Layer 5 of a small transformer language model trained on English Wikipedia (11 layers, counted from 0, width 96).
In attention head 0, each number of a token's query is one row of weights dot the token's vector x. The head spreads its attention over the tokens so far by the softmax of query dot key.

Query weights of the head. A number n stands for n times 0.00042.
q0: -126 0 22 9 -160 -37 -9 -36 3 143 53 -172 -132 -55 167 91 -44 -126 -38 73 92 123 98 -23 84 255 152 24 83 -17 2 371 174 -71 -55 -88 11 23 -59 -104 -40 43 -61 31 -77 -34 -46 -233 184 96 20 -44 -32 86 46 -39 67 37 79 -163 11 81 131 -70 -127 -115 -22 -93 133 -59 127 -20 -145 47 88 -16 28 -137 -52 26 9 118 147 86 -122 -71 144 -246 -63 -45 73 32 185 58 -8 147
q1: 21 19 -65 -62 191 -6 -24 28 20 -12 80 20 315 38 -69 -186 130 -2 112 61 51 -277 74 57 67 -86 -308 70 -67 126 -152 -163 -88 -53 6 72 -74 0 115 30 101 -123 -17 -240 178 -43 39 6 250 -115 -56 -142 -88 -192 2 42 -157 6 126 27 -187 -158 -162 -20 100 63 -5 20 -213 67 -148 -34 92 66 44 -58 -134 161 33 -93 -29 176 -113 -170 -39 116 12 30 -35 26 -14 -94 -31 5 -12 -32
q2: -275 -37 11 -23 -58 -103 29 -130 118 -137 100 173 12 87 70 348 43 -97 -121 49 96 -107 126 236 -36 130 -74 115 -136 9 124 231 100 -78 -42 -135 17 -23 121 -158 -69 -199 -228 18 -108 45 -15 36 76 8 56 -102 -28 -33 192 -87 264 218 76 -62 -59 -112 146 67 -41 -110 -108 -178 136 50 40 28 -47 38 249 -46 -207 -82 82 62 138 -83 -29 14 -16 -125 308 -132 14 52 75 21 -19 -1 61 19
q3: 18 -319 -200 -41 2 369 48 -134 -155 166 -158 -54 10 260 229 24 60 40 -19 191 6 127 54 115 123 129 83 67 96 -268 -75 20 63 19 26 -285 -221 267 -7 5 176 -123 -10 209 -70 17 -133 -95 264 117 -120 198 -134 319 86 -126 109 -123 -215 -102 205 117 227 -124 67 -42 -289 218 40 -68 99 -222 -83 -173 -145 -174 -80 -6 -102 -168 -46 90 47 130 -163 269 -198 -105 -194 -29 153 -100 122 -80 289 -87
q4: 112 1 -25 202 -116 55 183 105 22 66 -120 -240 -122 -188 -247 -200 -113 114 185 -23 76 142 -123 -228 -209 -283 -95 127 1 259 161 -277 63 150 74 143 40 -38 138 102 -124 46 -67 -209 100 -115 61 20 -176 109 -174 166 121 -113 2 73 -237 152 32 27 -112 48 16 -2 -63 28 -32 36 -77 -7 -111 -31 109 -83 -6 -92 -38 50 -6 62 -138 -343 -16 -188 -78 39 55 80 133 91 -100 -54 -63 103 5 -323
q5: 79 143 -36 0 -185 187 -68 81 -334 -182 -12 78 138 137 130 -168 -14 82 -12 -90 -19 6 -132 -169 104 -74 -74 -18 112 193 -150 -188 -239 177 -111 171 -12 -166 -117 -106 241 -16 13 40 -272 -67 -208 117 5 -139 11 117 -43 166 -107 371 -104 97 9 -54 -219 24 -29 109 -27 134 79 2 -128 -270 -53 -125 203 -238 194 -3 -88 188 -128 -231 -55 23 -106 -54 -210 79 250 258 -57 100 104 199 -161 -112 -133 194
q6: -191 57 65 -5 61 -92 -138 -157 141 10 13 -38 197 107 353 41 -39 -25 170 97 55 70 7 335 -64 298 -80 145 223 74 -192 116 -38 -32 -90 -61 323 57 -72 88 165 -231 -87 34 -29 -30 140 -80 84 122 101 -230 -252 41 93 -77 348 -20 28 -74 67 -134 144 -185 -96 119 -138 -106 387 -95 -40 114 -163 109 25 247 43 -132 -48 -40 273 76 -76 -11 -262 34 -11 -163 -62 58 204 -34 125 179 -102 205
q7: 10 -10 -111 89 -171 -103 26 -264 108 -44 -161 131 -13 203 41 83 42 -90 21 50 242 -110 134 -145 -5 174 62 -121 163 -86 79 110 -70 370 -145 193 156 56 55 -155 -30 170 -78 53 49 -86 -57 -136 -8 83 -243 -96 83 -139 -95 94 231 60 -18 -111 -170 -173 283 77 33 59 -50 129 -37 -9 -2 -300 -229 38 -56 221 -231 -32 76 146 26 -18 -16 -82 -287 -116 -110 -168 52 357 244 -93 278 360 -30 144
q8: 96 -13 159 157 40 -5 190 -80 10 -3 -61 -108 -101 -33 -10 -2 -23 159 -214 -203 -22 137 -32 -137 -136 -25 -21 -210 -58 -43 160 -77 -26 180 133 -109 100 71 32 -54 85 97 41 122 -162 45 59 11 160 -2 -197 210 -4 90 62 13 -60 147 -162 -94 119 160 -109 168 -102 -62 -85 176 -138 -136 -50 -34 105 -238 -224 -27 -78 -48 -19 -293 -14 31 67 -9 -192 -42 -65 62 -31 234 -141 109 -34 -339 24 170
q9: -42 145 -189 2 26 -10 99 -160 -191 121 -114 -134 -23 206 161 32 -27 -56 -262 195 283 215 203 142 45 237 59 -51 -222 -241 261 182 64 119 16 57 133 -5 115 63 -261 59 53 -102 0 273 38 -211 19 -229 -104 221 -16 -55 -90 -67 -118 -35 -49 124 -22 -60 198 312 -224 36 -51 -107 -158 -24 214 -65 -98 -189 -272 258 16 -146 -48 -64 6 -175 -103 -211 40 245 104 -194 94 -149 182 -170 91 -133 38 109
q10: -113 147 33 -104 -25 -32 -45 -12 186 50 140 20 -24 -245 41 120 80 -128 104 134 -137 20 -3 -135 -83 152 -88 244 108 32 5 214 4 -53 40 88 -110 -207 -199 -10 -111 -8 -248 -83 -42 104 -54 23 38 9 -8 -15 -40 -32 12 67 102 -101 -166 -130 50 37 129 -36 -108 -9 1 -163 169 -4 -85 -81 -15 -96 146 55 18 -254 -29 175 91 -104 -76 69 53 -49 113 -107 59 -49 -28 -5 66 135 -69 -2
q11: -44 -200 -77 63 -9 134 -114 -64 -19 219 -96 47 -87 6 -57 -18 98 108 99 -90 52 307 93 69 -245 -44 35 -9 -101 101 -207 -3 -26 -127 54 123 227 -107 -90 51 78 139 17 219 -86 -161 -256 -149 -277 -76 -194 167 -131 221 207 -159 -267 1 -77 14 -78 95 94 269 257 -143 -183 176 -190 61 -60 -184 -53 -84 151 -70 26 160 -268 167 -227 -26 -94 112 -82 118 26 75 -203 -96 -62 160 41 -105 50 -12
q12: -202 153 4 -233 -138 -41 -149 125 -16 -131 74 58 -106 -174 258 76 -297 -172 159 -12 255 -238 104 340 252 -26 247 97 -277 -208 -121 290 196 -43 21 -136 -126 38 173 -117 126 -111 -231 -124 -62 158 -15 113 86 -7 74 -168 137 -182 59 -148 286 102 -159 -171 -112 -156 -145 84 -139 183 22 -105 33 157 -19 7 -49 342 -77 -37 -11 -19 -140 -30 11 56 -291 -22 3 110 -178 -63 -84 -90 255 -120 164 80 -17 290
q13: -52 154 0 -27 32 -89 96 -19 60 184 -188 110 64 -110 10 59 -55 -211 99 55 -128 128 -23 274 117 67 56 -112 -138 -126 77 26 -20 -81 -66 72 -278 73 32 62 -14 127 89 20 -61 277 55 320 -223 151 182 26 105 -229 135 -239 184 -387 8 -82 -35 -49 -75 189 132 -195 36 -69 63 -107 -94 -7 -163 -49 -221 -41 -21 168 -136 -115 -19 119 -84 -55 117 -81 55 -33 238 95 60 -75 68 252 -65 -147
q14: -144 172 -70 225 -170 162 65 183 -149 144 -173 244 -183 190 16 66 -70 133 -78 -175 278 -2 -261 -313 -201 90 -169 -137 53 -90 -29 -148 161 124 -156 83 166 -65 11 -8 60 -16 -284 -210 -8 62 -145 -143 -338 195 -217 -185 -77 55 -225 215 37 137 -149 -168 -42 -48 251 -70 163 -33 -107 -111 124 5 -33 42 48 -105 -212 15 -212 25 -312 -167 74 46 -211 -24 -77 256 122 230 62 8 166 -211 -189 -152 59 123
q15: -36 284 37 18 -107 -84 -22 346 3 30 103 36 -32 -174 121 -94 -159 1 -23 -77 -62 36 50 146 194 -299 93 -142 15 -40 133 -19 130 26 -119 -29 62 -135 30 202 -117 -137 109 -265 -56 167 3 -26 18 38 23 -128 -105 126 189 -71 119 -87 34 -127 -197 -9 26 -199 86 186 63 -83 -118 28 -197 -48 91 90 127 114 -88 63 171 264 -113 -64 131 -167 9 -89 -89 -18 145 42 149 236 76 169 -40 144
q16: 290 -74 -14 224 -28 81 150 -37 -186 -15 -107 -83 230 40 -16 -133 -26 62 69 3 -320 58 -92 -69 -133 118 -59 -94 46 -178 -11 7 -137 7 34 -177 -264 196 -121 12 128 168 91 280 35 51 -17 -29 -58 79 -86 126 24 165 -75 -44 -122 49 -102 61 43 73 -139 -16 201 18 83 190 43 -114 94 -64 -113 18 33 27 176 42 -122 -32 -108 342 119 44 -23 74 47 46 56 -92 -84 209 -67 98 55 -70
q17: 134 61 135 -48 127 -53 65 54 -94 50 70 78 -281 16 -188 -10 -11 183 -77 -79 -43 203 -83 84 -222 -156 -182 -245 20 200 4 -279 -119 215 -10 47 -17 174 14 108 20 -68 161 -155 30 62 -3 74 182 -52 -115 33 168 21 210 103 -81 -117 -184 3 0 -20 -52 229 67 -109 192 -22 -95 -65 -115 -100 32 -158 133 -142 -145 4 -12 101 -73 -176 -120 113 13 -98 80 103 34 14 -148 -29 -106 -32 -142 -121
q18: 298 -79 99 -67 68 175 26 -38 12 -212 127 257 69 -122 -97 -242 -92 126 -165 -200 -167 253 -136 98 -182 -64 235 -73 0 140 252 -417 90 35 81 86 122 103 -8 -12 -243 138 165 -19 -112 -30 -117 41 -60 171 -113 200 -64 151 -200 124 -92 -66 -42 226 203 149 -4 173 174 91 43 181 -175 -63 211 -7 97 -38 -226 73 167 153 -61 -24 29 -74 -18 -147 91 134 -80 167 -116 -117 -132 135 -15 -106 74 -150
q19: 178 -249 240 157 -21 15 70 -229 -109 97 3 77 -224 -7 -24 163 204 164 -80 -110 72 134 -38 62 -172 -57 -78 86 75 99 81 -261 -88 25 90 46 -29 115 -130 -52 63 43 86 139 -73 -1 -243 -34 -138 45 -42 185 30 81 33 131 -115 -15 53 70 233 124 234 -62 222 -71 130 262 38 101 149 -77 -170 -76 -234 46 58 158 -64 4 151 -64 113 -16 156 87 -117 -4 -208 60 -238 -42 -114 -82 101 -30
q20: -197 62 -72 120 -139 -180 -108 1 -69 175 145 -35 182 -197 -90 -1 -10 -89 161 -136 70 32 -28 39 -101 149 -175 -151 -141 -182 -288 99 -39 -79 -65 123 50 262 -50 54 1 -101 -8 -103 -26 40 -162 -49 -53 -82 -37 -12 -24 0 34 52 13 270 -219 -25 10 -40 -145 130 -3 365 212 -178 -94 -60 -66 -131 63 -23 49 74 -194 -352 80 3 145 17 9 -132 22 25 191 34 44 119 102 73 12 -64 -234 125
q21: -313 64 -65 -126 13 -30 64 5 -179 73 -214 52 84 88 -34 -38 125 -122 193 -9 -2 -33 -52 62 39 72 192 -157 -144 86 61 72 118 -34 36 93 121 -161 63 113 23 -128 53 -63 -158 242 309 25 19 -8 -35 50 -119 49 -17 -147 2 154 -54 -191 125 47 91 -61 179 30 -422 69 -208 -60 -51 24 -116 52 65 -126 2 -64 -89 12 -106 -61 -154 218 -1 19 -74 128 -279 104 37 64 -114 -37 -66 -136
q22: 70 -192 227 -86 42 91 49 -91 41 36 -76 118 7 245 46 -50 -30 158 -40 181 -270 63 60 -117 66 214 241 24 -13 151 -143 49 -171 6 156 74 44 73 166 1 54 128 53 -82 -109 -211 -68 -91 242 -86 -224 7 47 101 -100 188 4 -81 47 23 -137 -41 -146 35 -79 12 6 -201 49 98 -7 -137 165 44 201 256 61 -217 205 -145 -94 127 16 191 -196 3 89 68 -82 116 50 96 -135 -25 -81 -254
q23: -58 -52 -285 11 -252 166 193 -9 78 249 -228 -11 -258 62 -17 2 -2 -58 48 -72 232 44 -93 -273 73 248 26 1 -74 -93 241 -226 -113 137 85 -77 -7 114 -8 -164 -96 185 -6 48 -119 -9 -24 -166 160 -17 -20 78 126 38 179 -48 -130 74 185 62 -21 -40 0 -102 60 -127 -268 23 -55 210 55 114 35 3 50 140 86 20 26 -134 57 -37 92 136 -152 86 -35 155 -24 -27 -107 98 43 -2 -70 -114
q24: 163 99 -139 290 -73 198 339 114 -193 38 -145 39 -32 -53 -180 -36 32 9 -104 -61 -335 29 46 -83 131 -117 -36 18 -95 -178 -109 -20 168 -81 51 1 -72 71 -8 -5 223 171 -99 -44 -44 60 161 -127 -111 113 29 220 64 -29 -214 305 -144 2 -57 -21 -109 415 -18 113 -108 -3 -230 118 -165 -190 179 13 101 -70 -13 -71 -437 75 -316 25 -254 -233 -144 -96 -239 197 -106 319 -81 -408 -207 52 57 -423 91 -143
q25: 108 -119 -46 -60 -185 -52 63 -92 -27 -25 -253 -227 -92 -158 262 55 -2 96 251 31 -43 57 -122 -54 178 -147 -45 -110 11 -132 -139 103 54 88 201 -200 74 -149 -10 104 106 252 -79 62 -268 291 -101 12 131 144 -173 -23 -54 53 -168 182 -121 -181 60 -4 192 140 27 114 -9 -46 -226 38 120 -6 224 -119 61 45 109 -278 -196 17 30 -198 -68 -80 -7 0 19 -113 -49 -6 -33 -225 -66 146 -68 -83 205 42
q26: 219 -138 30 67 -289 91 136 150 -233 46 104 -17 198 52 -204 -251 -103 204 120 -5 -343 179 -262 -231 -163 -71 -86 144 178 308 -148 -453 242 107 241 -5 18 -234 261 69 114 193 -2 137 140 -338 -185 -88 113 225 -228 35 -137 186 9 311 -337 125 234 -81 -102 316 -35 145 210 97 -98 119 -270 -6 88 12 143 1 63 -50 41 21 37 3 -40 -63 -36 -208 -4 250 248 245 218 -178 -356 63 -473 -301 175 -372
q27: -13 41 159 87 10 -4 -48 24 135 20 -84 -106 15 -190 -76 -150 152 -102 81 -63 19 -91 -3 -2 -54 11 -203 156 -27 -265 35 107 59 -67 -29 -78 122 -231 61 -139 91 176 87 136 -110 22 20 -21 121 -113 -256 -53 -44 -157 173 67 -93 30 -95 -167 -50 -160 251 83 -130 107 3 -55 -32 -411 -266 -6 -42 -39 96 149 -141 -47 -91 24 100 327 -24 9 -17 97 -31 -29 22 122 -48 50 45 -78 19 36
q28: 124 57 -12 -6 60 226 37 -90 -119 58 -20 -28 -108 -212 -283 -51 -19 10 237 -169 -58 22 -1 -131 142 -4 97 -121 52 -31 -49 -176 -135 -60 -37 58 205 210 103 118 82 -63 109 104 -60 -28 149 78 -80 7 60 -55 317 154 -138 161 -41 -52 176 -97 111 63 7 -55 -177 185 82 2 -116 52 41 125 58 12 214 102 21 171 -6 -91 -53 -1 255 -100 31 51 -39 19 -208 93 27 -43 -121 -147 -3 -230
q29: -124 41 -77 104 -121 -24 -18 -125 -157 43 -139 -70 -101 -65 -79 -13 135 -3 12 111 -123 -141 23 -201 110 -176 -104 -56 72 -10 -39 -137 172 -137 -98 47 -3 140 238 -146 119 -258 42 -53 -105 -191 75 -155 -49 156 -32 187 -203 89 52 112 119 2 73 123 27 58 -123 23 138 61 -228 -140 -49 146 -64 167 -37 -26 212 72 -250 113 95 -208 -19 -94 43 75 -84 -309 24 14 -49 -56 67 67 -43 -20 17 92
q30: -47 159 -75 193 17 103 -87 35 219 -225 -121 -194 6 292 -202 -140 252 158 81 30 277 44 101 -152 88 187 -63 -133 44 -1 -103 -60 14 -80 -53 -136 60 67 77 29 -3 27 -63 -129 -41 90 114 90 121 83 -80 -123 3 22 38 41 9 -99 -85 -68 -136 27 21 5 -125 289 149 205 -87 188 -174 -105 134 -189 12 4 -34 3 126 -71 -233 -291 -12 79 81 17 -29 64 32 134 -40 1 -77 -92 -366 45
q31: -39 108 -49 25 111 -240 -31 11 -25 276 -95 -166 87 74 180 76 132 -87 134 -106 41 -47 -78 64 -2 209 -41 -93 25 -105 150 178 81 119 142 194 34 125 97 64 135 84 140 -113 143 98 -253 -56 -123 -110 2 -56 -98 11 137 -141 149 23 -122 -1 285 -195 154 -126 304 13 176 -94 74 181 23 111 79 -42 -75 70 -108 142 -76 -26 -40 99 -14 -16 59 9 -115 -35 93 -112 179 27 406 -74 -100 321

Each question shows a short text with each token's key, already scaled and adjusted for position as the last token sees it. A number n stands for n times 0.0039.

Then comes the last token's vector x. A number n stands for n times 0.021.

0 " m": -26 -53 -11 -102 -72 32 -5 -53 -203 -45 -342 51 -191 -94 75 -19 104 45 -103 -56 94 59 -86 -76 52 12 -181 142 -38 -7 40 -82
1 " wide": -60 -40 -52 -88 -41 0 -11 -46 -159 -44 -351 97 -250 -61 51 -39 57 2 -97 -57 100 78 -166 -110 -24 24 -200 117 -79 -8 34 -134
2 " by": -30 -14 24 -80 -71 -19 -62 -44 -184 11 -361 121 -289 -92 -13 -1 -25 1 -82 -57 85 87 -191 -178 -43 -1 -166 115 -85 -22 115 -74
3 " ": -12 -57 132 -127 -101 -61 -37 21 -121 15 -284 79 -223 -124 16 6 -5 -57 -19 -51 18 66 -111 -91 -7 53 -131 84 -17 1 76 -88
4 "4": 87 -48 186 -131 -110 -51 -2 27 -136 11 -325 32 -258 -116 123 -11 -5 -42 -3 -108 13 21 -128 -30 -70 31 -97 148 14 -1 117 -118
5 "0": 41 -17 162 -84 -77 -54 14 -12 -152 -4 -359 36 -215 -132 127 -14 72 -49 53 -135 52 2 -83 -45 -19 39 -139 170 -36 15 125 -127
x: -43 83 -24 -101 88 -130 -112 -34 20 81 -45 31 -113 14 -38 149 -9 -19 42 -55 75 -106 120 39 44 -28 2 48 -43 -32 -136 111 -61 22 -66 -33 65 152 39 142 65 75 -22 74 11 78 -6 63 153 -17 353 39 -5 -104 53 -115 -8 -82 -89 -17 -107 -71 128 -67 16 -55 146 -19 84 -120 -75 58 -113 177 0 -144 -23 -73 -157 13 5 10 -9 -77 118 -107 21 -86 162 115 119 -71 125 -15 -15 201
Which token does the last token look at most, and with what share of its attention? 2 " by", with about 60%

0 "drawn": -28 -60 -65 -108 -33 -10 -26 -28 -197 -114 -318 110 -202 -29 45 16 76 -60 -48 -9 52 20 -124 -101 -69 -3 -102 80 -25 -55 123 -123
1 " from": -46 -41 -23 -139 -111 -60 -55 -28 -220 -51 -400 124 -315 -102 -21 -13 14 -7 -97 -61 60 92 -160 -146 -28 -3 -163 136 -98 -30 132 -91
2 " all": -89 -36 21 -120 -135 -88 -8 0 -159 -85 -346 113 -312 -80 3 -25 -16 -81 -106 -115 92 40 -105 -73 -40 -24 -138 135 -63 -47 157 -132
3 " department": 23 -52 -91 -48 -40 -28 28 -30 -213 -80 -367 35 -270 -81 61 -24 -47 -55 -90 -138 121 37 -168 -137 -54 13 -201 130 -74 38 49 -75
4 "s": 78 43 94 -39 -91 12 -2 -32 -195 -55 -419 47 -267 -129 52 -20 -3 -52 -70 -90 82 -38 -96 -110 -13 18 -157 118 -65 -37 111 -137
5 " in": 53 16 114 -20 -133 -72 -34 -41 -251 -32 -365 70 -309 -113 40 -30 35 -32 -47 -106 60 73 -156 -139 -4 1 -162 147 -97 8 102 -59
x: 134 -54 3 -16 -56 14 21 57 47 -127 -114 -48 -32 -15 129 139 -55 175 18 44 6 89 145 -37 7 -18 5 73 -111 -34 26 62 -40 134 -107 112 19 122 7 33 -11 -77 137 72 82 184 -20 -140 48 39 81 16 -96 -143 17 -71 51 -21 -29 41 135 -83 -51 114 63 -121 62 69 186 -71 -246 4 -3 188 -16 -138 -23 -58 82 136 51 65 -35 45 12 61 -49 -106 -5 113 213 11 79 4 -133 161
Which token does the last token look at most? 3 " department"

0 ",": -18 17 -3 -164 -60 -45 -57 -19 -224 -35 -468 81 -340 -142 20 39 37 18 -130 37 62 63 -197 -155 -33 47 -180 142 -35 -35 82 -98
1 " Dis": -54 -156 42 -104 -135 -38 -47 41 -185 -33 -352 60 -229 -140 118 -52 59 32 -92 -99 116 125 -150 -96 -54 38 -161 95 -66 -12 122 -71
2 "so": -72 -45 87 -8 -66 -27 -24 -17 -145 -91 -297 -19 -130 -104 61 1 -63 -40 -63 -32 98 -52 -88 -72 26 29 -139 109 -46 0 106 -142
3 "lution": -1 8 125 -75 -77 -13 -23 -39 -193 -92 -401 41 -235 -107 104 -70 -105 -105 -77 -52 122 -15 -146 -164 -33 72 -171 157 -34 -19 149 -160
4 " of": 89 2 124 -84 -108 -42 -95 -61 -249 -11 -410 76 -279 -87 27 -25 11 -44 -3 -114 23 23 -119 -163 -42 3 -159 158 -67 -32 151 -82
5 " the": 37 34 86 -41 -56 -100 -54 -30 -198 -37 -360 54 -299 -78 38 14 37 -56 -7 -153 22 26 -147 -137 -84 5 -153 127 -40 35 139 -97
x: 159 -119 -92 -130 -66 -99 -43 -2 53 21 -43 -104 -5 -47 110 271 7 208 56 10 109 1 133 210 -126 -23 -59 1 -19 -31 5 81 -9 40 17 -42 42 117 -34 120 -58 -39 107 53 -42 243 61 -19 -1 -65 285 -28 -45 52 72 -113 -26 -61 -92 -94 8 -56 -131 13 30 -203 45 40 95 -24 -60 -5 -2 128 8 -65 -25 -85 -15 64 64 55 -27 7 11 96 -94 -131 -55 59 201 -67 -18 46 -46 102
Which two tokens does the last token look at most, in order? 1 " Dis", 4 " of"

0 " re": 31 -68 -48 -91 -64 -100 -69 -35 -216 -34 -310 111 -261 -61 36 -19 60 11 -60 -36 127 100 -142 -140 -11 2 -165 137 -67 -35 118 -128
1 "con": -85 -110 -14 -41 -60 -14 -59 -23 -220 -51 -258 63 -239 -58 44 -22 55 -46 -110 -53 127 96 -180 -127 5 -70 -106 118 -31 11 71 -91
2 "na": -67 -30 44 -73 -51 -6 -59 -54 -108 -28 -256 34 -154 -58 104 30 -61 -92 -96 -107 29 0 -87 -84 22 -20 -107 113 -35 -5 107 -133
3 "is": 44 39 81 -109 -74 -26 3 -20 -172 -49 -392 85 -255 -88 120 16 -87 -113 -59 -97 36 3 -89 -85 -47 11 -130 137 -3 -49 181 -152
4 "s": 103 91 107 -107 -40 20 -28 -41 -213 -59 -378 90 -243 -130 27 57 36 -35 -21 -71 -2 -73 -33 -119 -69 -5 -132 139 11 -60 135 -122
5 "ance": 55 87 94 -67 -63 34 -14 -61 -216 -88 -369 77 -217 -103 60 -13 85 -17 10 -128 82 -50 -118 -172 -60 18 -137 148 -22 -2 116 -156
x: -115 23 -223 -15 169 -201 97 39 -36 -10 -16 -26 -31 1 255 248 -11 17 83 -49 40 -81 107 44 -72 104 76 26 -28 -26 120 152 20 -20 47 41 -10 18 25 133 23 82 -17 66 -13 135 5 -36 89 -114 152 -92 43 -66 -132 -10 9 -41 -76 64 21 65 57 -36 -109 -5 45 -42 121 27 -73 -13 26 120 -11 -26 36 -194 77 -61 97 46 116 52 167 -35 -145 -144 51 35 107 -62 131 26 -66 212
Which token does the last token look at most, and with what share of its attention? 0 " re", with about 30%

0 "mann": -50 -101 -30 -138 -38 49 -14 -40 -232 -94 -396 123 -212 -50 132 21 102 -15 -59 -32 33 -7 -135 -146 -20 33 -166 112 -11 -37 90 -96
1 "\n": -31 -19 15 -166 -147 -16 -91 -55 -185 -86 -412 74 -268 -67 14 38 8 -35 -162 57 12 59 -185 -162 -21 81 -178 160 -54 -29 66 -114
2 "1": 19 -17 37 -123 -72 -132 -7 34 -181 -80 -291 68 -267 -99 91 14 -43 15 -119 -37 62 50 -168 -109 -79 28 -106 126 32 2 95 -105
3 "1": 52 -33 104 -106 -69 -96 19 26 -183 -62 -346 55 -239 -103 134 -25 -41 0 -89 -49 70 35 -167 -91 -69 42 -107 159 19 -4 115 -115
4 ".": 83 -2 82 -113 -85 -105 -53 19 -179 -67 -439 66 -284 -132 61 31 0 -76 -31 -140 23 69 -140 -112 -94 38 -156 124 -8 -66 131 -88
5 " The": 89 34 97 -9 -103 -101 -5 -30 -157 -100 -386 94 -297 -71 72 -5 21 -47 -60 -171 72 85 -163 -141 -110 3 -179 153 -50 17 105 -101
x: 95 -136 -17 -76 -70 -107 -47 -59 7 -40 -52 -71 69 -9 21 249 49 212 47 -86 54 12 182 207 -142 -87 -40 -2 -52 45 -42 125 38 -57 47 -60 71 110 -59 106 -140 -6 118 -2 -122 164 87 62 -127 -32 322 -55 8 -65 67 6 -68 -58 4 -36 -55 44 -228 -48 -4 -216 -9 12 113 28 -45 79 39 119 -24 -110 -19 -25 -58 19 46 13 -41 6 48 37 -29 -69 67 25 183 -21 75 -13 -27 63
Which token does the last token look at most? 1 "\n"

0 " and": -14 -9 7 -151 -51 -72 -63 -45 -193 -40 -459 92 -344 -153 -18 27 46 23 -114 -10 116 42 -182 -173 -28 20 -171 151 -53 -42 135 -98
1 " the": -43 -44 -3 -126 -39 -88 -65 -32 -196 -45 -358 68 -308 -82 2 28 1 14 -81 -89 38 47 -148 -133 -68 -4 -151 98 -58 18 120 -95
2 " Association": -71 -39 -85 -78 -67 -33 22 -14 -167 -90 -381 79 -290 -72 106 -65 -26 -26 -115 -166 136 75 -201 -155 -83 -5 -196 84 -67 37 119 -64
3 " was": 14 -7 5 -63 -73 -78 -27 -15 -159 -129 -370 56 -274 -53 31 -47 -49 -18 -113 -124 100 33 -171 -59 -79 -49 -149 101 -71 15 96 -156
4 " ": -11 -15 108 -116 -135 -93 -15 9 -152 -29 -296 100 -253 -137 7 -24 -22 -88 5 -73 36 55 -143 -81 -33 41 -128 101 -40 -13 69 -108
5 "able": 48 61 60 -23 -153 -74 -48 -5 -235 -45 -226 38 -240 -103 47 -42 43 -82 -19 -82 58 -71 -115 -103 -30 -41 -111 128 -28 -40 63 -112
x: 20 -157 -5 -96 77 -229 115 -70 -55 15 -134 -83 -41 -6 91 5 47 -139 44 24 112 -25 41 -119 110 -59 27 21 -53 -68 30 126 -32 -115 49 98 -30 -17 176 -19 9 -129 78 -111 -45 151 -43 71 129 -146 50 -66 -124 -61 42 -122 -102 -24 58 -17 -148 -17 153 -57 147 136 -128 -17 39 -101 -20 -39 -10 66 -61 50 28 -93 62 -21 139 20 -77 114 14 -102 3 -151 -29 113 235 49 90 -24 -7 201
Which token does the last token look at most? 2 " Association"

0 " Civil": 4 -54 -27 -123 -28 -2 -27 0 -165 -74 -370 74 -216 -137 108 24 88 43 -78 -56 106 23 -157 -164 -77 45 -172 99 -29 -2 89 -84
1 " Service": -104 -104 -29 -108 -27 26 2 -35 -197 -74 -405 91 -266 -116 107 -28 36 -11 -79 -102 112 24 -158 -176 -79 48 -182 115 -46 -22 95 -93
2 " Thr": -115 -105 71 -70 -115 -27 -45 -9 -189 -35 -352 94 -220 -86 114 -53 5 -11 -123 -49 111 91 -154 -144 -39 18 -191 124 -11 -33 74 -99
3 "i": 70 -66 100 -82 -65 0 -47 -23 -167 -62 -337 2 -211 -89 96 36 -73 -46 -43 -91 25 0 -122 -85 -18 3 -155 136 -3 -9 72 -101
4 "ft": 93 64 80 -73 -49 -8 -3 -37 -216 -64 -363 93 -209 -117 138 -21 -25 -131 -3 -97 37 -2 -103 -158 -68 69 -166 157 9 -10 158 -141
5 " Society": 89 45 67 10 -82 11 37 -21 -171 -82 -428 73 -261 -76 139 -45 48 -52 -75 -178 93 39 -191 -154 -66 39 -185 87 -62 20 101 -75
x: -115 -12 -77 -8 66 -112 26 121 -55 -93 20 -60 29 -6 148 237 56 80 92 -16 110 -54 284 -32 -106 131 125 -2 -25 -19 -49 158 50 40 18 48 82 87 82 92 -17 152 158 -13 -76 70 0 -45 -109 16 204 -128 59 -107 -133 -9 -17 -19 -33 2 89 25 -76 -55 -244 67 -1 54 33 41 -74 -7 -13 114 23 -53 12 -124 -53 -42 121 -14 45 -12 67 -90 -212 -92 101 166 57 -41 13 69 -91 -57
Which token does the last token look at most, and with what share of its attention? 2 " Thr", with about 40%

0 ":": -54 -28 23 -120 -69 26 -74 -7 -173 -42 -354 42 -232 -106 -19 44 54 25 -114 28 6 59 -128 -124 -74 46 -104 113 -52 -16 99 -63
1 " S": -56 -113 -14 -95 -134 -46 -45 35 -164 -103 -384 44 -231 -88 109 -49 15 23 -142 -85 37 86 -102 -117 -7 38 -175 103 -31 12 107 -62
2 "pe": -89 -74 47 -121 -139 -34 -27 3 -145 -66 -345 65 -182 -58 86 -37 -77 -109 -115 -80 43 3 -77 -78 32 32 -128 206 -37 37 110 -144
3 "ar": 37 -44 129 -108 -68 29 -71 -45 -187 -47 -361 22 -172 -105 67 14 -110 -136 -27 -65 -6 -63 -65 -158 -21 11 -125 161 0 -1 120 -121
4 "head": 120 61 86 -61 -76 30 9 -96 -183 -85 -382 50 -215 -118 85 -15 -55 -99 -46 -168 40 -31 -94 -158 -24 50 -168 147 -37 9 151 -123
5 " of": 47 53 115 -62 -93 -38 -68 -54 -234 -44 -441 51 -276 -109 14 -14 84 -61 22 -144 -1 -9 -98 -160 -55 4 -164 156 -64 -11 171 -96
x: 107 -103 -37 -64 -6 -75 -14 -33 79 -46 -76 86 -70 10 216 241 -22 108 183 38 -11 -44 163 60 11 -151 -26 -5 -38 -66 -6 -6 52 -12 19 90 -65 173 39 35 -66 -37 87 165 77 198 49 -57 20 47 199 12 4 12 55 -11 86 -66 -104 14 126 -82 27 32 -83 -45 62 47 140 -76 -131 55 23 84 66 -58 -27 -194 112 57 6 -1 -29 -45 13 82 -130 -76 7 54 203 -39 152 84 -139 174
Which two tokens does the last token look at most, in order? 1 " S", 4 "head"